Layer 5 of a small transformer language model trained on English Wikipedia (16 layers, counted from 0, width 64).
A neuron's activation on a vector x is GELU(weights . x), where the dot is the dot product.

Input weights of the MLP neurons that the questions are about. A number n stands for (n - 128) times 0.016.
n11: 51, 92, 105, 98, 92, 151, 94, 117, 165, 140, 205, 145, 144, 126, 117, 90, 156, 106, 121, 88, 122, 114, 152, 199, 144, 132, 136, 111, 128, 137, 109, 157, 89, 173, 179, 102, 91, 102, 88, 153, 101, 137, 108, 114, 135, 108, 67, 146, 114, 82, 145, 154, 173, 98, 140, 107, 142, 120, 144, 110, 112, 128, 168, 164
n31: 115, 137, 171, 162, 132, 118, 146, 125, 79, 176, 94, 165, 58, 153, 132, 111, 102, 103, 119, 135, 176, 165, 58, 99, 102, 121, 124, 171, 112, 138, 129, 157, 124, 163, 125, 163, 153, 135, 103, 134, 161, 123, 151, 133, 139, 80, 154, 172, 157, 119, 156, 128, 76, 78, 123, 56, 124, 110, 152, 84, 105, 136, 143, 145
n32: 171, 130, 121, 188, 133, 101, 127, 133, 158, 123, 128, 116, 85, 122, 105, 160, 118, 105, 74, 142, 220, 116, 83, 125, 145, 112, 98, 146, 169, 105, 144, 163, 158, 132, 111, 154, 72, 79, 124, 43, 119, 113, 145, 146, 173, 137, 122, 199, 97, 114, 112, 123, 120, 187, 113, 61, 104, 137, 96, 149, 141, 158, 146, 121
n33: 138, 115, 147, 162, 74, 115, 147, 131, 120, 106, 141, 174, 117, 118, 85, 175, 147, 141, 160, 137, 115, 76, 145, 119, 184, 61, 127, 145, 95, 199, 119, 140, 105, 74, 114, 105, 153, 128, 142, 136, 93, 146, 83, 68, 122, 171, 124, 113, 154, 127, 126, 122, 128, 63, 139, 127, 158, 130, 144, 145, 129, 177, 89, 126
n43: 38, 170, 121, 149, 119, 111, 148, 72, 94, 110, 181, 110, 120, 127, 95, 125, 140, 130, 147, 106, 147, 80, 197, 187, 159, 129, 119, 90, 125, 120, 127, 127, 85, 91, 100, 79, 164, 129, 37, 152, 161, 141, 146, 109, 104, 154, 138, 64, 161, 176, 201, 130, 89, 116, 135, 131, 145, 110, 92, 116, 144, 101, 144, 76
n56: 111, 151, 119, 92, 105, 131, 115, 132, 144, 119, 167, 159, 129, 91, 172, 183, 90, 168, 140, 152, 166, 150, 109, 126, 71, 135, 138, 128, 138, 157, 183, 164, 122, 75, 156, 152, 79, 152, 185, 117, 109, 148, 83, 108, 78, 146, 150, 110, 119, 67, 153, 119, 195, 140, 110, 148, 108, 57, 107, 114, 135, 156, 138, 105
n57: 113, 168, 113, 97, 123, 136, 116, 114, 133, 157, 154, 149, 108, 159, 139, 120, 140, 142, 132, 136, 80, 137, 114, 147, 96, 167, 50, 127, 126, 133, 125, 184, 124, 125, 149, 133, 165, 136, 131, 138, 221, 131, 93, 126, 152, 184, 125, 182, 73, 210, 141, 116, 97, 116, 91, 94, 112, 142, 145, 123, 116, 148, 103, 122
n72: 76, 133, 138, 130, 82, 77, 116, 110, 139, 141, 149, 74, 112, 164, 94, 142, 114, 190, 55, 66, 129, 111, 151, 145, 143, 145, 129, 175, 148, 139, 147, 72, 145, 141, 103, 136, 130, 158, 171, 137, 116, 143, 109, 74, 101, 174, 149, 78, 124, 107, 105, 110, 171, 111, 127, 140, 149, 61, 138, 85, 157, 185, 147, 65
n77: 152, 204, 91, 140, 149, 145, 105, 105, 133, 128, 138, 151, 142, 118, 177, 149, 123, 101, 176, 140, 121, 90, 113, 126, 124, 127, 142, 77, 147, 107, 84, 126, 112, 137, 112, 108, 82, 76, 158, 141, 117, 84, 132, 114, 135, 153, 103, 91, 131, 131, 152, 141, 80, 61, 144, 83, 91, 145, 163, 143, 154, 179, 48, 109
n81: 122, 148, 121, 133, 142, 136, 164, 201, 139, 93, 140, 113, 100, 138, 125, 138, 139, 65, 108, 123, 195, 115, 159, 136, 133, 118, 91, 141, 123, 120, 83, 121, 136, 116, 113, 91, 134, 139, 176, 165, 174, 100, 79, 139, 144, 171, 107, 113, 171, 119, 152, 200, 128, 96, 116, 140, 104, 111, 112, 116, 118, 118, 137, 182
n104: 88, 154, 192, 116, 145, 149, 122, 113, 104, 137, 160, 84, 74, 173, 99, 124, 111, 123, 111, 113, 152, 88, 128, 124, 113, 165, 146, 159, 159, 186, 161, 91, 123, 118, 143, 203, 154, 103, 134, 150, 119, 173, 128, 105, 131, 132, 123, 101, 156, 153, 140, 110, 130, 104, 228, 113, 124, 152, 130, 97, 166, 100, 97, 134
n109: 156, 128, 122, 137, 102, 116, 136, 124, 191, 131, 180, 136, 128, 123, 199, 123, 138, 111, 178, 127, 112, 95, 107, 96, 111, 180, 101, 133, 153, 158, 84, 130, 123, 134, 140, 117, 153, 98, 97, 119, 94, 125, 69, 164, 140, 143, 118, 145, 165, 81, 129, 190, 82, 151, 138, 95, 143, 132, 64, 119, 156, 77, 97, 101
n121: 131, 118, 165, 188, 62, 170, 144, 145, 137, 103, 115, 46, 142, 134, 125, 81, 138, 80, 141, 126, 226, 127, 48, 173, 98, 111, 131, 157, 135, 121, 101, 119, 149, 116, 112, 132, 125, 83, 124, 110, 134, 135, 106, 135, 112, 104, 89, 115, 120, 28, 122, 129, 110, 147, 159, 118, 126, 162, 147, 132, 131, 113, 118, 165
n122: 135, 185, 153, 95, 131, 187, 204, 170, 118, 42, 131, 146, 110, 116, 137, 111, 119, 106, 138, 129, 112, 135, 128, 130, 96, 98, 75, 142, 175, 181, 135, 117, 122, 123, 131, 102, 103, 167, 14, 123, 119, 205, 164, 127, 95, 160, 84, 127, 136, 132, 117, 174, 105, 149, 156, 117, 149, 155, 185, 168, 115, 119, 94, 108
n125: 171, 130, 135, 114, 156, 122, 114, 151, 124, 150, 166, 139, 103, 102, 145, 130, 138, 160, 129, 120, 126, 37, 134, 130, 81, 127, 142, 150, 152, 134, 87, 146, 168, 134, 98, 98, 118, 113, 53, 120, 123, 180, 87, 113, 130, 122, 94, 161, 178, 171, 139, 86, 128, 87, 116, 104, 123, 137, 152, 158, 167, 123, 72, 95
n127: 115, 87, 112, 127, 69, 92, 95, 101, 126, 92, 163, 125, 136, 130, 153, 113, 108, 153, 87, 119, 98, 158, 144, 162, 95, 189, 120, 167, 103, 102, 92, 135, 130, 180, 128, 127, 169, 155, 59, 134, 92, 144, 117, 95, 122, 85, 140, 164, 151, 89, 130, 154, 130, 123, 109, 137, 178, 50, 144, 105, 143, 114, 141, 103
n132: 148, 206, 130, 128, 127, 114, 78, 111, 156, 99, 149, 98, 131, 135, 147, 101, 92, 154, 134, 103, 125, 93, 60, 123, 120, 110, 135, 149, 150, 171, 93, 145, 152, 124, 97, 171, 153, 147, 166, 96, 135, 117, 91, 93, 77, 76, 107, 132, 106, 146, 135, 155, 90, 163, 118, 135, 116, 171, 137, 157, 175, 139, 86, 82
n133: 95, 120, 110, 168, 31, 102, 94, 125, 185, 156, 187, 104, 150, 145, 138, 128, 73, 170, 105, 105, 81, 161, 151, 140, 157, 125, 150, 180, 133, 118, 108, 98, 136, 126, 127, 122, 112, 128, 173, 107, 78, 114, 111, 135, 135, 149, 113, 124, 141, 141, 142, 141, 108, 109, 122, 40, 131, 123, 130, 105, 155, 170, 119, 111
n135: 125, 142, 204, 143, 159, 91, 173, 103, 147, 151, 139, 125, 101, 130, 142, 102, 94, 164, 92, 110, 138, 170, 152, 104, 106, 152, 75, 98, 116, 163, 172, 149, 110, 102, 150, 71, 132, 147, 63, 139, 141, 165, 165, 111, 132, 120, 117, 116, 128, 155, 170, 121, 127, 96, 152, 134, 130, 109, 137, 174, 79, 102, 121, 100
n143: 79, 141, 125, 135, 146, 105, 132, 151, 161, 112, 81, 36, 135, 138, 152, 121, 71, 112, 153, 135, 115, 84, 93, 144, 124, 115, 126, 115, 104, 198, 164, 89, 139, 148, 152, 117, 166, 155, 130, 138, 114, 167, 135, 56, 62, 177, 119, 81, 50, 59, 107, 134, 122, 75, 127, 142, 128, 101, 178, 106, 105, 119, 190, 23
n149: 104, 163, 138, 127, 136, 85, 122, 109, 93, 112, 136, 137, 122, 73, 136, 130, 104, 114, 113, 133, 113, 74, 161, 150, 112, 167, 130, 102, 179, 117, 132, 139, 130, 127, 149, 118, 172, 223, 89, 145, 95, 130, 111, 82, 112, 152, 149, 127, 105, 129, 118, 120, 132, 161, 128, 110, 154, 148, 166, 149, 213, 162, 164, 101
n157: 48, 145, 137, 191, 154, 124, 106, 130, 82, 157, 175, 160, 139, 134, 101, 146, 140, 156, 134, 191, 164, 105, 155, 139, 189, 140, 123, 136, 90, 188, 155, 158, 96, 131, 134, 104, 136, 148, 115, 139, 156, 153, 74, 98, 115, 123, 108, 128, 192, 19, 148, 127, 90, 141, 141, 179, 141, 93, 126, 92, 147, 132, 112, 148
n163: 168, 134, 129, 178, 77, 100, 92, 130, 109, 147, 109, 139, 167, 115, 121, 172, 112, 97, 65, 150, 166, 123, 124, 120, 143, 110, 97, 163, 121, 135, 111, 99, 129, 129, 181, 141, 145, 142, 117, 105, 52, 120, 118, 148, 126, 175, 148, 133, 104, 60, 136, 157, 163, 143, 102, 132, 124, 153, 138, 88, 131, 146, 118, 130
n168: 121, 134, 128, 127, 78, 120, 153, 172, 141, 121, 126, 164, 74, 112, 147, 110, 187, 150, 125, 126, 71, 199, 118, 81, 126, 109, 150, 64, 159, 102, 126, 120, 125, 151, 122, 96, 148, 127, 139, 106, 150, 106, 105, 75, 148, 138, 124, 123, 156, 118, 154, 128, 190, 115, 156, 143, 121, 68, 120, 146, 136, 171, 102, 149
n176: 79, 119, 113, 161, 124, 131, 185, 121, 174, 137, 123, 162, 129, 120, 165, 101, 125, 107, 159, 121, 101, 134, 128, 84, 131, 146, 167, 135, 88, 117, 142, 143, 140, 110, 102, 145, 127, 77, 105, 150, 143, 113, 141, 135, 151, 132, 91, 182, 159, 123, 157, 133, 145, 114, 121, 122, 135, 4, 99, 124, 168, 143, 142, 118
n184: 170, 150, 91, 132, 66, 111, 102, 131, 159, 127, 127, 165, 132, 118, 160, 134, 113, 126, 151, 146, 130, 113, 130, 125, 137, 129, 102, 94, 79, 89, 149, 168, 75, 91, 124, 160, 125, 133, 123, 81, 80, 142, 91, 55, 131, 166, 155, 154, 150, 121, 150, 137, 120, 60, 126, 123, 150, 63, 126, 154, 160, 143, 162, 163
n198: 126, 133, 151, 98, 135, 128, 107, 93, 166, 130, 130, 114, 160, 153, 160, 115, 101, 72, 146, 176, 128, 139, 149, 110, 100, 122, 89, 132, 148, 106, 114, 135, 60, 166, 180, 90, 91, 130, 130, 137, 163, 103, 78, 87, 176, 122, 151, 99, 113, 93, 232, 111, 184, 89, 119, 172, 170, 77, 144, 141, 154, 149, 117, 83
n206: 156, 81, 116, 112, 114, 131, 129, 155, 125, 112, 92, 124, 112, 122, 147, 103, 121, 130, 120, 136, 117, 155, 127, 162, 101, 121, 157, 93, 157, 121, 126, 166, 124, 102, 143, 153, 147, 159, 128, 159, 186, 60, 100, 152, 140, 145, 130, 126, 87, 172, 139, 166, 112, 161, 120, 103, 64, 110, 127, 141, 98, 80, 132, 146
n214: 94, 123, 125, 127, 117, 106, 106, 125, 103, 111, 113, 93, 117, 116, 141, 135, 124, 79, 56, 168, 143, 115, 160, 118, 111, 141, 156, 67, 179, 169, 49, 78, 139, 90, 136, 217, 123, 153, 185, 145, 113, 167, 60, 120, 131, 145, 144, 141, 180, 125, 129, 147, 166, 92, 141, 168, 178, 73, 116, 88, 97, 184, 134, 105
n233: 182, 86, 126, 161, 121, 141, 127, 157, 123, 146, 176, 128, 101, 115, 153, 160, 156, 93, 131, 93, 147, 109, 125, 102, 123, 114, 133, 168, 120, 142, 106, 124, 155, 180, 165, 124, 96, 128, 109, 69, 157, 131, 84, 136, 108, 158, 120, 145, 139, 177, 133, 169, 81, 98, 115, 129, 141, 132, 177, 130, 101, 168, 139, 161
n241: 151, 132, 133, 130, 140, 94, 150, 117, 176, 172, 151, 97, 116, 168, 144, 149, 155, 163, 103, 114, 93, 150, 98, 120, 90, 101, 110, 145, 114, 71, 128, 161, 123, 110, 117, 149, 152, 128, 88, 103, 105, 94, 96, 103, 136, 134, 126, 166, 154, 193, 124, 103, 130, 107, 133, 99, 86, 150, 79, 117, 130, 183, 97, 161
n250: 114, 75, 126, 124, 148, 191, 143, 92, 134, 140, 89, 107, 101, 143, 167, 87, 122, 120, 135, 113, 133, 140, 153, 123, 122, 104, 112, 117, 134, 89, 144, 116, 120, 112, 169, 139, 110, 111, 69, 107, 142, 76, 136, 124, 139, 121, 139, 118, 170, 66, 118, 152, 126, 100, 128, 155, 80, 141, 124, 159, 87, 184, 118, 184

Each question shows a token from some text and the vector x that enters the MLP there. A number n stands for (n - 128) times 0.027.

" States": 155, 198, 145, 70, 158, 87, 123, 120, 146, 156, 114, 167, 130, 122, 52, 140, 93, 103, 141, 101, 94, 169, 137, 115, 131, 110, 140, 146, 99, 126, 154, 93, 133, 140, 127, 119, 127, 83, 126, 145, 107, 162, 80, 195, 168, 131, 147, 96, 129, 128, 39, 143, 93, 172, 127, 182, 141, 167, 141, 158, 89, 120, 167, 140
The neuron with the highest activation: n122

" in": 162, 188, 108, 134, 152, 96, 97, 95, 128, 165, 120, 163, 103, 122, 88, 134, 83, 105, 200, 112, 101, 187, 133, 127, 110, 140, 197, 128, 93, 84, 148, 70, 134, 125, 128, 118, 132, 120, 134, 138, 76, 150, 101, 153, 157, 137, 137, 118, 153, 138, 95, 126, 124, 165, 84, 160, 158, 118, 131, 156, 107, 108, 180, 162
The neuron with the highest activation: n184

"/": 153, 158, 129, 83, 128, 92, 99, 80, 127, 130, 128, 146, 100, 113, 44, 123, 151, 131, 172, 78, 132, 209, 111, 134, 74, 117, 172, 165, 107, 115, 155, 123, 149, 139, 144, 83, 141, 130, 132, 152, 101, 132, 119, 171, 139, 123, 163, 63, 126, 146, 93, 89, 115, 193, 109, 179, 180, 142, 150, 184, 94, 99, 169, 145
The most active neuron and its activation: n135, at about 1.4

" ": 144, 196, 121, 90, 139, 80, 97, 85, 154, 159, 110, 182, 113, 119, 38, 120, 117, 116, 172, 89, 109, 158, 144, 134, 74, 108, 187, 152, 119, 106, 163, 117, 146, 117, 119, 129, 134, 96, 136, 148, 119, 134, 119, 173, 166, 105, 149, 88, 144, 140, 90, 121, 98, 174, 114, 154, 150, 170, 144, 190, 86, 105, 144, 154
The neuron with the highest activation: n132

" a": 163, 147, 158, 66, 149, 90, 104, 115, 140, 160, 100, 173, 92, 121, 55, 134, 128, 130, 155, 113, 85, 176, 155, 146, 110, 120, 196, 133, 97, 110, 147, 107, 160, 143, 103, 146, 88, 106, 136, 141, 111, 116, 77, 167, 188, 125, 162, 108, 143, 148, 122, 111, 107, 170, 91, 154, 150, 144, 134, 180, 108, 107, 124, 108
The three highest activations, in order: n206, n125, n168

"5": 173, 167, 101, 92, 156, 100, 124, 127, 151, 187, 117, 158, 109, 76, 73, 120, 131, 98, 149, 98, 93, 177, 156, 132, 97, 100, 166, 145, 95, 76, 163, 91, 177, 171, 124, 109, 124, 81, 150, 174, 118, 157, 109, 158, 145, 114, 152, 98, 141, 143, 73, 90, 129, 172, 100, 184, 166, 122, 117, 161, 82, 109, 143, 153
The neuron with the highest activation: n168

"'": 158, 169, 133, 69, 137, 116, 115, 101, 128, 135, 135, 131, 141, 137, 63, 146, 120, 74, 145, 101, 128, 194, 108, 139, 54, 139, 189, 181, 83, 105, 204, 93, 148, 134, 105, 122, 118, 107, 154, 154, 110, 169, 92, 171, 158, 123, 151, 71, 146, 138, 98, 110, 89, 153, 123, 144, 153, 162, 137, 152, 100, 98, 144, 165
The neuron with the highest activation: n104

" (": 123, 175, 118, 103, 154, 108, 92, 101, 140, 168, 117, 143, 121, 138, 92, 114, 96, 112, 157, 80, 96, 162, 112, 123, 122, 115, 168, 155, 110, 98, 188, 116, 140, 131, 149, 126, 137, 105, 139, 148, 111, 136, 85, 158, 156, 128, 149, 74, 170, 139, 85, 133, 122, 195, 85, 173, 161, 173, 154, 130, 101, 72, 163, 155
The two highest activations, in order: n132, n104

"s": 142, 201, 138, 75, 149, 94, 131, 97, 128, 155, 74, 149, 120, 133, 42, 111, 112, 113, 129, 115, 104, 178, 141, 141, 78, 120, 152, 153, 95, 92, 146, 113, 164, 118, 141, 98, 127, 100, 130, 161, 122, 147, 88, 187, 191, 119, 149, 105, 132, 154, 82, 114, 112, 150, 104, 161, 179, 155, 129, 182, 102, 136, 154, 154
The three highest activations, in order: n57, n135, n241

"0": 175, 183, 116, 80, 155, 97, 108, 116, 161, 197, 115, 147, 104, 90, 69, 128, 128, 91, 156, 118, 95, 155, 147, 137, 96, 93, 169, 166, 89, 85, 171, 119, 173, 153, 127, 115, 127, 80, 152, 155, 103, 120, 109, 140, 129, 101, 166, 109, 142, 169, 78, 75, 109, 181, 119, 175, 169, 119, 128, 160, 98, 110, 146, 131
The most active neuron and its activation: n241, at about 1.5

"1": 170, 160, 117, 88, 172, 95, 111, 125, 144, 162, 117, 164, 126, 92, 74, 133, 124, 102, 146, 91, 80, 212, 134, 136, 86, 79, 163, 164, 99, 95, 158, 73, 154, 166, 115, 93, 134, 92, 156, 141, 119, 138, 107, 143, 151, 117, 143, 118, 145, 166, 84, 82, 114, 186, 110, 175, 151, 155, 112, 163, 91, 108, 170, 147
The two highest activations, in order: n241, n168

"am": 159, 153, 103, 108, 135, 92, 109, 121, 130, 148, 109, 187, 108, 105, 69, 142, 107, 126, 173, 125, 85, 151, 124, 121, 108, 123, 145, 168, 115, 126, 156, 110, 156, 148, 125, 102, 98, 103, 129, 180, 105, 129, 41, 195, 139, 128, 159, 112, 155, 147, 73, 107, 120, 146, 137, 175, 165, 160, 115, 183, 87, 110, 184, 158
The two highest activations, in order: n233, n33

" with": 147, 205, 127, 98, 146, 86, 100, 90, 147, 147, 120, 145, 114, 104, 95, 135, 117, 101, 166, 108, 106, 180, 140, 133, 118, 147, 170, 138, 104, 91, 139, 97, 162, 129, 126, 123, 143, 127, 128, 127, 112, 146, 82, 181, 181, 120, 137, 102, 145, 131, 84, 130, 112, 165, 73, 142, 142, 131, 133, 191, 98, 92, 157, 173
The three highest activations, in order: n109, n206, n149

" themselves": 139, 184, 146, 101, 159, 100, 118, 77, 132, 126, 98, 149, 117, 103, 55, 96, 131, 119, 137, 113, 116, 162, 150, 146, 90, 140, 147, 154, 66, 87, 150, 96, 149, 133, 104, 105, 124, 95, 138, 175, 128, 157, 92, 189, 193, 105, 135, 125, 144, 154, 95, 113, 122, 165, 109, 143, 215, 132, 119, 171, 111, 111, 161, 153
The most active neuron and its activation: n135, at about 1.1

"al": 169, 188, 117, 80, 111, 109, 122, 109, 129, 162, 94, 179, 124, 117, 53, 141, 122, 129, 153, 98, 116, 169, 152, 147, 103, 131, 129, 173, 82, 68, 186, 95, 170, 146, 124, 117, 106, 80, 127, 134, 107, 153, 75, 162, 171, 115, 150, 113, 138, 121, 82, 108, 106, 156, 140, 177, 154, 142, 133, 189, 78, 120, 169, 148
The two highest activations, in order: n184, n250

" class": 157, 177, 118, 84, 150, 81, 98, 98, 133, 148, 99, 180, 117, 128, 58, 129, 110, 122, 131, 110, 133, 182, 143, 152, 91, 95, 145, 150, 90, 88, 143, 115, 147, 140, 122, 101, 128, 108, 129, 191, 138, 126, 80, 194, 173, 134, 142, 104, 161, 140, 32, 109, 126, 171, 134, 171, 133, 166, 91, 171, 111, 96, 171, 147
The three highest activations, in order: n206, n81, n241

" use": 126, 204, 119, 120, 153, 89, 101, 77, 121, 165, 129, 147, 136, 100, 34, 115, 108, 114, 164, 96, 122, 186, 171, 148, 106, 138, 167, 134, 90, 106, 147, 102, 148, 113, 143, 123, 134, 115, 131, 136, 114, 154, 83, 182, 168, 151, 155, 109, 140, 122, 58, 110, 140, 169, 117, 140, 175, 135, 119, 160, 89, 96, 147, 132
The two highest activations, in order: n43, n149

"d": 174, 192, 95, 107, 155, 91, 111, 98, 104, 151, 101, 157, 129, 110, 41, 147, 142, 90, 146, 130, 116, 175, 152, 119, 79, 164, 152, 174, 124, 99, 171, 104, 131, 101, 127, 113, 91, 138, 146, 138, 101, 122, 92, 161, 177, 97, 147, 101, 144, 152, 110, 95, 124, 184, 126, 160, 169, 154, 120, 164, 101, 91, 156, 154
The neuron with the highest activation: n149

":": 141, 162, 119, 130, 152, 114, 91, 107, 117, 161, 79, 176, 109, 119, 74, 132, 124, 113, 182, 106, 88, 148, 140, 123, 113, 139, 164, 164, 99, 114, 139, 74, 177, 165, 145, 110, 143, 86, 131, 125, 109, 157, 94, 174, 136, 133, 130, 85, 140, 137, 90, 135, 108, 159, 76, 147, 161, 159, 144, 184, 110, 92, 179, 169
The neuron with the highest activation: n233

"-": 167, 159, 147, 108, 134, 108, 80, 98, 130, 198, 106, 180, 120, 133, 78, 130, 102, 123, 174, 113, 104, 157, 136, 137, 118, 110, 180, 164, 121, 89, 134, 83, 135, 151, 154, 123, 96, 102, 120, 140, 127, 130, 103, 187, 131, 121, 119, 92, 138, 129, 53, 133, 117, 177, 99, 180, 206, 113, 140, 169, 122, 58, 161, 117
The neuron with the highest activation: n127

" suffered": 133, 181, 122, 86, 157, 120, 104, 74, 144, 181, 106, 150, 96, 96, 69, 138, 142, 120, 137, 130, 76, 186, 155, 126, 120, 140, 189, 140, 93, 101, 150, 75, 134, 99, 121, 124, 135, 118, 123, 164, 98, 147, 92, 197, 165, 125, 136, 118, 161, 134, 62, 121, 138, 154, 102, 134, 182, 139, 144, 142, 121, 98, 166, 133
The three highest activations, in order: n214, n176, n149

"ph": 155, 170, 101, 92, 153, 123, 117, 102, 151, 154, 116, 177, 107, 143, 56, 135, 115, 100, 145, 113, 121, 156, 126, 124, 92, 128, 147, 172, 120, 155, 162, 107, 155, 152, 115, 82, 102, 133, 119, 138, 80, 159, 63, 164, 151, 115, 189, 102, 144, 134, 43, 97, 90, 159, 142, 175, 152, 155, 147, 175, 108, 89, 155, 172
The three highest activations, in order: n122, n233, n125

" help": 142, 188, 127, 131, 130, 116, 86, 62, 132, 174, 125, 152, 134, 120, 82, 121, 107, 117, 128, 125, 128, 167, 138, 139, 107, 104, 187, 134, 100, 116, 147, 119, 154, 99, 94, 128, 138, 89, 152, 162, 101, 167, 79, 209, 163, 133, 121, 110, 132, 133, 46, 99, 125, 161, 132, 154, 174, 162, 117, 163, 100, 90, 157, 153
The two highest activations, in order: n121, n104

"ous": 166, 186, 122, 93, 142, 127, 126, 105, 142, 178, 110, 137, 128, 118, 66, 122, 132, 112, 172, 103, 109, 179, 156, 145, 90, 119, 126, 166, 92, 85, 158, 55, 149, 129, 121, 114, 97, 102, 130, 130, 116, 139, 69, 148, 150, 133, 165, 103, 155, 100, 77, 120, 110, 173, 140, 184, 171, 129, 138, 179, 85, 110, 179, 163
The most active neuron and its activation: n250, at about 2.7

" c": 140, 186, 95, 65, 130, 91, 98, 104, 116, 167, 109, 180, 109, 135, 44, 105, 111, 108, 182, 99, 133, 204, 127, 155, 126, 109, 184, 138, 128, 108, 156, 101, 145, 113, 122, 108, 116, 105, 115, 151, 110, 136, 112, 182, 203, 108, 158, 121, 154, 138, 70, 106, 105, 150, 142, 153, 154, 160, 130, 163, 109, 103, 148, 144
The neuron with the highest activation: n31

" their": 130, 180, 142, 114, 148, 111, 105, 96, 126, 177, 122, 147, 123, 121, 53, 123, 135, 95, 173, 119, 121, 170, 129, 154, 115, 133, 168, 145, 49, 90, 142, 105, 155, 119, 102, 115, 115, 111, 147, 168, 112, 136, 70, 146, 149, 130, 143, 114, 140, 118, 117, 123, 100, 182, 97, 157, 171, 121, 140, 211, 117, 107, 163, 132
The most active neuron and its activation: n157, at about 1.9

" known": 142, 185, 116, 153, 159, 136, 105, 102, 97, 153, 115, 168, 124, 84, 53, 124, 128, 119, 178, 123, 117, 168, 150, 133, 113, 128, 159, 142, 67, 96, 173, 82, 143, 113, 120, 138, 109, 122, 153, 161, 142, 132, 84, 187, 168, 120, 125, 97, 165, 117, 88, 107, 115, 187, 107, 167, 187, 122, 101, 147, 96, 122, 159, 101
The most active neuron and its activation: n157, at about 4.1

" over": 185, 194, 106, 100, 142, 76, 105, 105, 147, 151, 104, 141, 92, 129, 84, 106, 111, 124, 178, 88, 120, 175, 140, 146, 103, 151, 169, 120, 90, 74, 169, 112, 135, 112, 109, 112, 142, 126, 132, 150, 111, 157, 114, 209, 166, 130, 147, 88, 152, 135, 79, 129, 121, 151, 92, 151, 170, 149, 118, 168, 102, 90, 161, 155
The neuron with the highest activation: n135

"ugh": 181, 180, 118, 101, 131, 129, 107, 90, 153, 155, 98, 160, 138, 104, 82, 125, 106, 121, 151, 114, 118, 188, 149, 140, 93, 123, 162, 161, 107, 125, 150, 113, 140, 137, 106, 98, 109, 118, 143, 170, 142, 168, 55, 170, 156, 111, 185, 91, 141, 101, 48, 100, 126, 145, 117, 150, 148, 147, 139, 171, 90, 92, 160, 164
The neuron with the highest activation: n56

" examine": 149, 189, 121, 93, 134, 93, 107, 72, 134, 173, 118, 151, 138, 102, 63, 110, 103, 104, 176, 119, 121, 172, 155, 153, 103, 144, 186, 145, 72, 56, 135, 91, 155, 132, 121, 136, 134, 125, 143, 161, 120, 160, 83, 189, 141, 135, 139, 123, 141, 121, 68, 105, 143, 168, 114, 170, 138, 134, 115, 168, 94, 86, 154, 147
The neuron with the highest activation: n127

".": 144, 195, 142, 123, 158, 112, 122, 90, 144, 158, 92, 195, 122, 134, 79, 97, 116, 105, 164, 99, 101, 173, 140, 104, 121, 117, 185, 147, 125, 99, 154, 91, 156, 144, 128, 149, 117, 119, 142, 151, 114, 163, 97, 161, 146, 104, 149, 90, 156, 124, 79, 122, 113, 131, 84, 147, 168, 124, 120, 167, 101, 73, 165, 163
The most active neuron and its activation: n31, at about 1.9

"rent": 160, 160, 103, 114, 151, 98, 115, 117, 156, 163, 101, 164, 134, 90, 27, 102, 106, 111, 122, 133, 151, 157, 141, 133, 113, 113, 143, 139, 101, 99, 163, 91, 140, 154, 126, 108, 109, 117, 127, 164, 76, 142, 55, 183, 165, 118, 168, 99, 151, 141, 74, 105, 144, 163, 139, 168, 143, 157, 144, 181, 94, 88, 184, 153
The most active neuron and its activation: n163, at about 1.9

" A": 154, 176, 119, 94, 160, 88, 89, 107, 125, 161, 117, 174, 109, 124, 68, 141, 101, 122, 177, 100, 73, 157, 150, 142, 129, 117, 165, 118, 99, 114, 144, 105, 159, 132, 120, 148, 86, 99, 126, 165, 103, 134, 80, 163, 170, 138, 186, 106, 145, 143, 97, 112, 79, 160, 103, 168, 157, 143, 146, 179, 109, 119, 146, 151
The two highest activations, in order: n77, n184

" United": 139, 179, 137, 100, 164, 75, 122, 111, 160, 176, 118, 145, 129, 109, 64, 126, 98, 101, 170, 102, 114, 141, 117, 156, 108, 105, 134, 141, 76, 109, 145, 106, 141, 149, 124, 111, 137, 84, 135, 140, 110, 154, 76, 175, 159, 123, 153, 79, 130, 148, 73, 123, 114, 154, 133, 191, 143, 160, 154, 180, 75, 111, 201, 116
The most active neuron and its activation: n143, at about 2.9

" the": 137, 188, 130, 106, 142, 102, 102, 108, 136, 154, 116, 171, 125, 146, 60, 126, 120, 82, 183, 104, 119, 145, 150, 127, 118, 131, 164, 147, 94, 112, 162, 83, 151, 133, 116, 126, 126, 98, 139, 137, 114, 130, 58, 151, 163, 139, 159, 101, 145, 130, 103, 124, 135, 156, 79, 166, 152, 146, 144, 212, 122, 98, 123, 123
The three highest activations, in order: n198, n33, n132

"can": 137, 182, 119, 111, 128, 118, 128, 124, 151, 150, 115, 145, 125, 97, 44, 132, 137, 110, 136, 101, 118, 144, 122, 130, 98, 110, 144, 164, 117, 81, 171, 88, 149, 159, 93, 88, 84, 118, 143, 171, 103, 151, 71, 182, 164, 101, 179, 104, 177, 133, 69, 120, 110, 161, 134, 181, 165, 142, 128, 201, 76, 117, 159, 160
The neuron with the highest activation: n81

"press": 131, 184, 135, 90, 153, 93, 114, 124, 140, 144, 99, 156, 151, 108, 45, 122, 114, 131, 162, 135, 125, 169, 133, 137, 106, 103, 147, 158, 100, 78, 164, 98, 157, 124, 115, 91, 109, 114, 130, 178, 96, 140, 70, 191, 154, 143, 146, 104, 151, 125, 45, 112, 90, 164, 157, 190, 136, 134, 109, 183, 97, 91, 169, 164
The most active neuron and its activation: n81, at about 0.45

" New": 175, 197, 106, 105, 124, 90, 104, 118, 151, 175, 102, 150, 143, 123, 83, 127, 114, 118, 148, 87, 119, 150, 125, 155, 109, 102, 174, 132, 81, 137, 169, 102, 135, 147, 102, 128, 111, 92, 121, 160, 108, 158, 78, 166, 127, 131, 152, 93, 149, 129, 78, 110, 108, 155, 138, 170, 146, 160, 153, 192, 92, 87, 193, 116
The neuron with the highest activation: n143

"ac": 155, 170, 134, 119, 127, 89, 119, 95, 144, 145, 113, 165, 111, 109, 46, 120, 135, 127, 152, 98, 133, 179, 107, 155, 64, 113, 158, 164, 128, 97, 152, 84, 174, 148, 115, 119, 100, 115, 126, 160, 116, 142, 71, 157, 183, 141, 157, 123, 131, 128, 69, 119, 103, 160, 140, 209, 123, 165, 131, 154, 68, 105, 136, 162
The neuron with the highest activation: n121

" and": 160, 206, 139, 98, 127, 116, 102, 103, 137, 154, 126, 171, 116, 122, 72, 111, 124, 133, 141, 121, 116, 154, 125, 121, 117, 128, 181, 149, 103, 87, 160, 100, 142, 114, 127, 103, 129, 109, 135, 136, 117, 155, 84, 163, 155, 123, 135, 94, 142, 141, 69, 113, 107, 188, 68, 165, 149, 138, 135, 190, 103, 93, 166, 177
The neuron with the highest activation: n132